Layer 4 of a small transformer language model trained on English Wikipedia (11 layers, counted from 0, width 128). Numbers have three digits each and are written without spaces.
A neuron's activation on a vector x is GELU(weights . x), where the dot is the dot product.

Input weights of the MLP neurons that the questions are about. A number n stands for (n - 500) times 0.0029.
n8: 542574494550263585370497648668503506596553385457517278481491528386423668396418654503692386549506393526401589581516350585313585431574692615548512309533350534383616466674620483303463492422710539425518582690594402364608575393451466497381544447418526393642461613691534410515500527444494486424538424571607744497328462571382547462357524563387601645300472394479591599528583426566603457453491
n27: 579515444393500659452651253359365392377535391579492594373531410455444413298616612229482568673500395302527653528497575561506435438484613503536509394429650437440497621485349480535553429587472590453533518557327455601575522590529546635416423509464332489605559252562692582512580574514428250619662566554292452645388426659619559520518470611464424538432486470500718489491474491519448597663473
n44: 505497360586587465549548574564539644493495462518567608492398441444448344539453493373596360423385508564642443589268505539515520390534461344441608357671446517555434528386573483488453556508641531400420431524621505453661393479357431376418649500597516458564586381552478566265641456557438611546413617529583483495593628546551549543455550498602399421476528540583495547362570539511548495507510
n76: 547369294398759589462729383598386549453729685563554437365635400474640572332534600331733713473447454584497538567581500538493581567482604579507432389374291345487467365528362360255400646496496517453421218547493528680586519652433542487250468401603537558475689503497597339642511520437599596688503693453302442754341571421587411573551568503548463493399349503463401565468433587275419410417407
n87: 459484595550688630513638414494595615471535361450497569418436497585265516621506439510523365412585480673587491450403361591503621443531313357677471513361465556372404599287687757446580473399577649516749557514409585410690550220437427672578601315588408432513439568481461715327469416584594449603566272648398412619661648600639332550516558548575506600382390442465423421493544338494491450661579
n128: 565699570470611391598562732466440477571381319427547554492448563450444460552354525586392529532487516361584561716453555478537467492418400274439534454579479420446588489459390541484553529474432500474537347545460406571400502505437380716436549440386667233541513556437570427490625426438515464441557539404510388537519536518725519446729468513350440477459572351474432466557422551431551370557414
n171: 397520475390470487547292578305516618659428459469273224524506546701324755296580538459418434648555538494473660452704437657440372354429641412363540582420351649478487497678378442470522619601562612391429580457426588490518432262365479581419594375403449420545457356537476445347320711509526447581526363685477618630402649772484590585631574405601562561484516621563455649583510265576500664431355
n208: 522564526410461536506620500461550425575838343438576568678384542523436618556313369570442458412582503486587439357544234455470566597539570367602293604545503424667468564559613454461392596334247538485625631714576463401509550368503587544351525450454513529632476452578543685644494569559600625421485380433244542369378500430376506415394573663427465529567344512401491544472485471533597558600396
n218: 570570475580479395341668792429506363547555546375489695588610594554478762550404534506476393515636466334512354463565536511560540683557667509449533628290393545431326439583594489577472342335534568574400673637557637479616720491542503515461568463479490509596452455461485696561564431489605389531686271503370467367442295599450584421485527506521450350540576575441274574540371510432525402509521
n245: 624412308655704534651439266332404612265625400542416373435691607685718655307534511332562399379624371575459455539484542670399215343660643440609608512515653435347576757450274681351660682394570578612496480648579347658417469482344193317337351465382286554520582352300538458438354715577518534472383453320377546488404594584754617551527519459549596536384567526601656641570422660534555654445511
n304: 621397488487615537636538620338512562451461519658494667575462577584591453360460538659484463544524446553675383605372428338356519571378708520420506566488325622480497557535478550387482500617705479362441590543515418747354452521503389497385445529512396432442589246398628592542673451414353420491557318802457279597425577515633548350550630394328506503227494574491340497577421631528511604382459
n318: 459555524618510584442669249399330436478472611471479634617533515557460815657596485548474443378593589363484435437682581635544434812398450402373456422423494506462433562405406485270358596280626522462426609578474494519554482330448503376558600397410490457752446465439613559543517663327450260521568517480569532700581460661397610332535510346471600698515443599351711634309459629581503500478487
n333: 684349487546476437431405515603466649596500606302439369281575631174467685483497523553553541632661809678545391432443724497393629266625628453414462440472627518407387570361514527493343399496475384291567493614545549524580525694462636483535417583388515464597431378410693340689392569603517605458574482537483503811581547510656403497723267404559646511447331434479486667357354452622443369385633
n342: 436362674648588403388333553603697370350613582255388386248391500342449560500548455557435468508473467351436544521426028560444194492572462513664806443428524569400511252369476715350772405526653684635569583330456622560605383409705545632512550757504374626546274725616569516644517568459593621478578479602642295604484446698594562411419460295448390321485312440456574424554289100612584520344561
n346: 489576554353478543382431504294535531578388394441543708526645358382440478645278459580595372457635474363365398474759664611699493537534549432439454558346308402255449573437631469313564435430359352575591289736600416661669418398551533528406686623543547404909450493564656357308250575460444556600584425485440414601547790587535716427670565560507567408486385363688644673552521473403447482483326
n363: 394432317316571595400485497657413472512400323392481365554517497453494406558450447610377386618654464413649497597561428445442567476550519454664357545612628438614469306461616506509442631538457745448589567681565661559463468450436642537538363665444602478476701529579503476591595524500323530511469324478428651408443564420391512391547388283619385453354555585640454591524388669622379431457461
n373: 698630453521430427369408629359414522350330586327392473485489666623420512569416467474438448257830539553520540413581669407494617479503463359529552553386359456419522456410568547532629617425401392601526527586427533631689372591433665523591509527506437506370330328558653470472475541611692582486531408596511491667414539588571382466491360532424435587386631503491575553434577515500404452486568
n417: 485538519659317304354529535407503489469514450404372450529546437500524477706480484581538614540370583385557534568518438352517438506597669521335696494549441523595555451330320571325443521423556363463659473627554425700605571478484665483474548375480506364432503603591656667364423503473611439572542467330461408522422678561525553661532446455636511424475516563455331534426388366676600471332621
n441: 579611516465511512506593618463548695457508462433492708611532384446551509469285378515626688436461331514283484485488401347651488604567603494431554389454693552431437582370608660302476437438476444341436390567397547592494553435588535689488583467419397410500560463566398509561475259505464490500531455460472275665590557481564500587468414703477334583489524419540485675399298592552542462494512
n464: 599662513439382441514405561689728573569416309443448436694477640412369531514431389440267583490483453477559541453661623412590518669334493482355393429562404496510311652560496510456425617575410612322605131629549588490533427464594518665580342619622436589291266455676644507561802389574628659675581787537486479448567396399317360392472462500444517511600656500479188453736615504531440443585444
n499: 368427497468431400555370428279480467364410532338522433504445699451485476361235588629626510472647603510695725404511613597360528514559493580757606532335732316563635566602556513656660425474286497609615404551514416473547459627444521503701382221535485503193346327421674366517430645510530627696544316511605521589462500630339632507351483737431534445569296396517489616592503427615541574497486

Each question shows a token from some text and the vector x that enters the MLP there. A number n stands for (n - 500) times 0.0057.

" end": 467627531530330739483278559484339495670506477642592409435389474533531588593557259513394553562411291558285252369611569428556588444462573574522691538550442488628684316394523521563560420567547385497336388322438476261540553423510614260500601518539582560491516522362390611511595648566393428414491535589632364490459357625408542597659515725661594727653595432645524357464594510496377343466505
The most active neuron and its activation: n171, at about 0.35

" have": 462616421528534717625286610559501424575536376619677561448552472464619582414634372544431597509505510520358341402482489522512470445655443601482552560456481513553732323461492619513621358683589338533474403311514499310535539487485548343319548592503514468378477485437258509318563388540483434387501385395539416519463551537534605562604707537595492866651472509492517282471520548432424407443586
Which two neurons fire most, strongest first? n441, n44

"ate": 469609571489430622479326481480405493600428431639768519454450458286557459451494439336469560548442305493367362500475461369465625438642544739467507706448390572683693422402510525648603380494424379513479428299524373272590398393489719449610519463471564514543470440463374453474533538407477499435467288326551584593419526550590598539707607565547653819703614566591599426522571542421444435480510
Which two neurons fire most, strongest first? n346, n8

" Missouri": 532613636573392694559358526547383367579514599776722459421351469458490604511572278459433610570519554517509381386586564533557668495514578693412536659340466564623723308367487539564601350554418513482310499296472386509413649477449522511443647579339652458429571268491368591456665424479326429494413304468614400558360400374491513637403632612587603754717531395537451228501491583429464479480500
The most active neuron and its activation: n304, at about 0.77

"ti": 427408520492413570579313436459393369701461465634760485531494478311562515543550378583389707615570422431310486528459576430454576558526526665512524458389540501716643417526598650581501394598537379353497351206451488400606458527401656467612423433488526461445408520472195610516547719467472592357425402466515515475438430392432504546882636586537801748612554383492604235588537607479308385448609
The most active neuron and its activation: n333, at about 0.32

",": 494537531487472582446345487572306309578457473637651467325477421428635540570532378475404629474533490503409332576538590389560525499547537467468680585383432543586747363398575549619565416582500504519450500420515369406393526425423528523553594509499592496425351492465417530491605410561463485407463513345561385530467491532551510649620552563582443926595433528538488393526441478500490573478448
The most active neuron and its activation: n128, at about 1.3

" (": 603574462561389685505403493454320336721593557619598477461449467405726500428539275511434600556592540457395318406638510494585452534448534492513642602477329619593765234418560667635474497546561421527441498425469339423447524496449572474475496501494586405484341411447399584502550485627530453432467427397617453497484511526416456499577537603620502818629484535493415377536505638310467449510484
Which three neurons fire most, strongest first? n218, n373, n318

" to": 573589517604426738496305462454495465510479450638701458337414488436651528532639365535476634495642426426325436467559514479505525401488501550451586546427418515609842219510460476597578335588476385417508455285584547375380498523535596460488445553474607504412490543451298662416538573609479506538480437466514375570478479533437478656637550413537492872536474425495468317428453587366511500520587
Which of these neurons fires most? n342

" in": 583520350501475669438298489508351357528487405637582389406444511405627561505686259584410624496526446433374370343435566407569600461557597515491604572501500545585815360528525579618479409543440395552493486512433544379456523476437503417543510565395615521506455516496395627432529499571450442522422402485569396542576587465422509607634612537526555873703451543527428331467449565477443360466453
The most active neuron and its activation: n363, at about 0.16

"Al": 473588611543469579423324407539392245721487427613708534488481479508656568515588244582403441510497489558380322494589621356515672411462517607437606550353439559509643351445616553605590476613403418608537577304602428390452539522453635184413536464443516520504428609402493633472664586624435429253240442410615417444498305531437533654656552542543712741629467458656366257496519528437450409626629
The most active neuron and its activation: n218, at about 0.08

" like": 443548485516510767528281507481290445712559346631596454408511402447594532470575367591414527538461434502354331378608562413507578471369579557451553612446497590483736345501603481521519443649498350564487479371511512309386409571501589354399551582536545423361497465528273569350548509620597419539461469490634415521450526577549560609688571561526524858596426644521547258460566515441415429418592
The most active neuron and its activation: n171, at about 1.5

"uman": 476574651521488700529371496605398371586592510687680494470471349477624631528594291464448757445563437438470332498649496384592443416547569579424514581384563496556703359378518484566574290721372460585432444253637452467514579593424593327430592552541595512435497306495329650430634488383403529538348349229526487622389429196531563507573569570586644765586500480458380190634702630526385418490542
The most active neuron and its activation: n76, at about 0.59

"erg": 349598613648507612505386468637376432492534478687630516459469401418787586435598351481475727587471540482276338583625661442459693457528753572512476544416510511635683292334535489649697402531475340528514521195467449476603489526375457349500439618582680407499390347411224573515621427399325466535339452465603525428425445331550507589593566650565758714650444378567365382569530543369358393557698
Which of these neurons fires most? n76

"d": 499459571515503765563492545467473480528410497601658438400431414459633478443462345581445611459561355520432328459406436390553486502570516655496584472424545517628796431483398619616582477685430416527466339212487518240558450408415579332660472440456575542421423518442362514437643530565571470426329448449572458598469481505372543597658588590621544828758514518528338239588656575445406512392633
The most active neuron and its activation: n499, at about 0.82

"eral": 497564769473515644486470480517332460537582449745580445510367423365726450494520331565525661462522404524425283477486518399585598467497635574373596695435454572673767394361486519583462325483428334664402602256552399367514549539531610392490507503556564437499451405494416562456504444474421476518392421339512332390484392361443617550703565533598669806652471483475454297478666518574505445557654
The most active neuron and its activation: n417, at about 0.7

"du": 481523434576463714572294519557378307699633446706719390497383444413584614459604292520390711568430413479347407487555636398513745463519678603448578480320544470665744327396477536539520487481446274480485360280516508366649402559373600526494434407559580428599365535560215541450610557349420419475422334443564531605377506349415619573649640534503720725576502433494547413678541577473439476495719
The most active neuron and its activation: n8, at about 1.9

" rem": 579614440474431770591312554566516404576471450638562443455516416515636481545537389536249555404473449429315350523613593444669450490409544600561679734377353507671706271360709547615580399530525408524476479492452380341595471573503458316410427513571619615423648477270203549503579531482502422380287386508594357540456435473601578534761392568612536693635411447634423475373509627592431375464671
Which of these neurons fires most? n363

"s": 424444509571393706505335568502419442552424513657655418361484410404544521464489291533431494532567344517350315388580564430474512419621463662474507557322419573589708368507605608534584473684541433591514457314452364324493470465420603435564574586472595567436403471462405519454565517624376523420396361536521486528456478644388466637616570637619598883731563519491574449561490478441434474479564
Which three neurons fire most, strongest first? n171, n8, n373

" Di": 542530577499404639531161313456373294773590521617650411501472488351634574593586304536471549465690453564444519469515625414446577506468547545525574468236388458695633313347486700615480433648494419490477550233515457350480501537434495307494545500463601482473526522400266606439564552600449526312327496345708566494459506423502478629708553561595648750642426449605545307555581544501538320527558
Which of these neurons fires most? n333

"ment": 474547661429348686541302534550432434610518436644592511446436355368511598615477277493397673496563310407419382501515426434514566527550555604285548536383511496738634430372446607632398398564456369501413333335463319362674553544413672534550483577597575574553451515476337528411527580567481540494424340321634510491386478521411563469713666601551601794689637521617514334535595566492448486459491
Which of these neurons fires most? n346

" kn": 438619525620462809451266667453443397712427448641679463295595390499742518468627411583455689539364589488432341500565520407520478466417542712493579571462547522618766327430578638659572410591485323666468443323446483478588477347337524329385399598575479505395461669409200602437603637509266453343399531522581306496403420626483508593508632742582641672597452366481473291532356565516441392425677
Which of these neurons fires most? n342

"and": 533599470518523606471397550591524459574627453582595472410439444464563529609601297582484513413488402428249328423693607417591570397467529650582515615443410543591690310412478601587662481591423388543446385303497426358538501461441683434603475492572516535314455497487401611422564580483545480350322402415431503581400501585418519526637450591665646853534565545611387217477477407492333530499629
Which of these neurons fires most? n373

"uo": 498595583574426761421293475597284334765448420704635447492520432456497582482536284517441506662446252470312438541514561476475680438576590597470605573459551580563691294474493611632564406675391447573460341251575522427461448489609591420445543404569533476387459391545322568505613494544314430543480531410659525546334581285296660496700585393525778723576488522512488092578558418466494445520589
The most active neuron and its activation: n8, at about 0.6

" and": 515586530468474671543171610587438354614394514655570532420390423464595557438601348590410504421570453470336365510493570351607553450483558593490620504407483498595628396406494550574504431615518356572510527413590484340441472478414611504418602506548472470410433472489297516414568471647409492441367464474511473523454526494460548589595555498608451926650433536600549328454517561388456500527705
The most active neuron and its activation: n373, at about 0.35

"og": 494491556560511620523226376556341366540567393701656481552577345407666594569543306465359569525626402458337406552590586454476641475482530668469444543534397460649676430329580553594620485703285411474426315163460539290662454531454556289551502619636641567381484357374309664496672485533354531454342348415547564509424460433506590481758623676673724760540519420534399382528636424428455497559592
Which of these neurons fires most? n464

" eventually": 492575442549453707504254614463398517521422548597577473336346486417544598443605198452476467536516486476346369421429579386586544386546609583516554598532457505693732296386484482608638401594624434439568492334530486423429621575321636420511492576551628434461496459382309525512579501670475384369453536493505419477475417485464609747591491533590574815735502490498533370485472533456425482463564
Which of these neurons fires most? n333

" of": 567540439593496668476349419473441370601501564633604395432382477450717508607658330379385645529595425374376421496613672472487597460504631706525434613411396466626718296424437518518479375604481451442399506307438472501522550357354444370476557672366675548436472624455380499484593535652430557472436435449611403508619454422472485588635607528553589849651376565501461219433503586512497323469609
Which of these neurons fires most? n76

"ales": 471516599520438670593279384561398372556431375650769445540512462436490521549458278584460599557606399510405317378542637401484662401650440713388542584440485553710659429454547515653614393612352395599420531316563415422503429481553584392450577364430549459403426425411365522486647556522420489457306346408545376419391497619354547719670504589609677816613586560448584368576587624551402408455545
Which of these neurons fires most? n499

"cia": 469553645619487646597367448509369288652605559713670526363515417366598569508588353458434679465624478517306462427577623515504646430520552635497479618383513518685683505435578486544599399659423375509390594230458455538428547448412628462431550503453557444526424257517358616525669462530399512448300412350495310432383457444433558599713587544533767818576580429427473260556540551463356356510445
Which of these neurons fires most? n27

"o": 505481665556525628502399375607341375615465503635654503403477502408550613530552319474380514530503280516393428465760690517560633462547660636559575462324515435509626410423641560550570414513579458506434446170523385412517522372464555322466526443425556456520469350364311599460669491675336476388328463356598467607467477399466468678700561456549669807758469551563352297461492414578448504520698
Which three neurons fire most, strongest first? n318, n333, n87

"ack": 469556533473384780567376554641441383624444512652729369434437456489589559542495254446395577604536428534390276426648714370570562419542541779390551406520518496581656365378539609617473465678421402604465353272500478467591493497400552440465593334579586497364433425403435575472609608497297589551216409416554592612401389442408602548614497627576622802620513402600417211586553569544434408440568
Which of these neurons fires most? n464

"ed": 519542467590396785541367511510415428539480447667584478378470455498517547447459359485430600521454351405430403451406494402575413548517647621434558524402443466706802396495430545594539459681452411517452358220465543366538474398405601369574359517527649571441352580548420510471633537486457486476307421466585511490394508492388522644707518618606554855678527586551362310548666598497482448436694
The most active neuron and its activation: n464, at about 0.75

"wer": 419504484457446580616393560599305275542559426666708598413470357449522657384543365481380696635453463422360282435535588445487474436555659618504524523361535587636697396373522516586521468558314413649490523380497528329590522551409657378543466538588596416485400416433318648475650533430423480583339262363672388560438500471463597514610625651508639803577575400465418229604616531469425466486700
Which two neurons fire most, strongest first? n218, n499

"ta": 482477555633560658551291397429445336691598400658698532396581418271482619441605310494371628536612492397369477495701590446496662371597567535465530532339494558705633466524491564545625414599521442474415371213530516416605486450491557394506486472488497447490367473517264649446613452538325445392325400391644469582448450478410381583811550451562705790612560514548534308552398565445446456511640
Which three neurons fire most, strongest first? n333, n171, n318

" t": 437546565617457737593182503546464471711564408609616499436457459465700531475578335496401610482620438433332343416597554336581526412525482506536546487456488502504710375427545594721586525667571503545411340357408336351531492419524513304503559503630562583496455604401106653332422620659282393389352495487679524568446493435546507597686519575559603728657478456508472298489352702378474464446567
Which of these neurons fires most? n245

" kg": 547516713426429731430338537545427363584532475554581545356440422478763503406520400563552686559492441447426386494608548321563449594541405620430545459642621497650780442494515676660584338768464256563489409264446406358557505379496486410540422566657514624325434321349310631434561524578298386476388319304603529512419573422301482569683616608560537710734494416658522284521582620498393460434565
Which of these neurons fires most? n499

"le": 427488579519401615563374449533405371565454478679700483538449425415516625567538277465363623525607373540340388443622573409518398365576689576543495520291419530596682323426546574644452441505447337643460411455432389385623507350478696466534525444454641500496468430337411543334599576394460566423283320428691534630428435488536501673665607576593648810654480450473527335587574560412451501536759
The most active neuron and its activation: n346, at about 0.52

" do": 558488625422436686584185456467552414710483410609691500403468464532678525584593381479364571626472381439287544400590608452595525513566565685491601464280354647681727213492657594631616377533521356566481343204483497318448490400497574476422464601532587537278466537449263540380556542619322543408499380465670368532417508527485636562560597468539628735531510477593643198547531532446399441409483
Which of these neurons fires most? n342

"iant": 471619612541429723559258431550433449637575423635546471441501354485575478482526239520403612508506386540449338435456540429696634409432575570409557518497491506647711393404464583563583328691389350575488342272552445398643497490439560481559525531591553489391380531457378581479655537388497500572296478478513529518360421380473560600684458540578596841691533555523466226512587616451477523374554
The most active neuron and its activation: n464, at about 1.5

" 1963": 517628568618482774563334522454383365630501563685624501375454488458644484455530294541489645329378479351361432461613589493541659646542501537362592655386555725554750327492534621659609353574448477485348514479376424476454627513354606423451526664548583402576530388493229486447594472486502464395405294486519477463382318509467465655570590673556536743746483537386445423456516504476433445393516
The most active neuron and its activation: n218, at about 1.5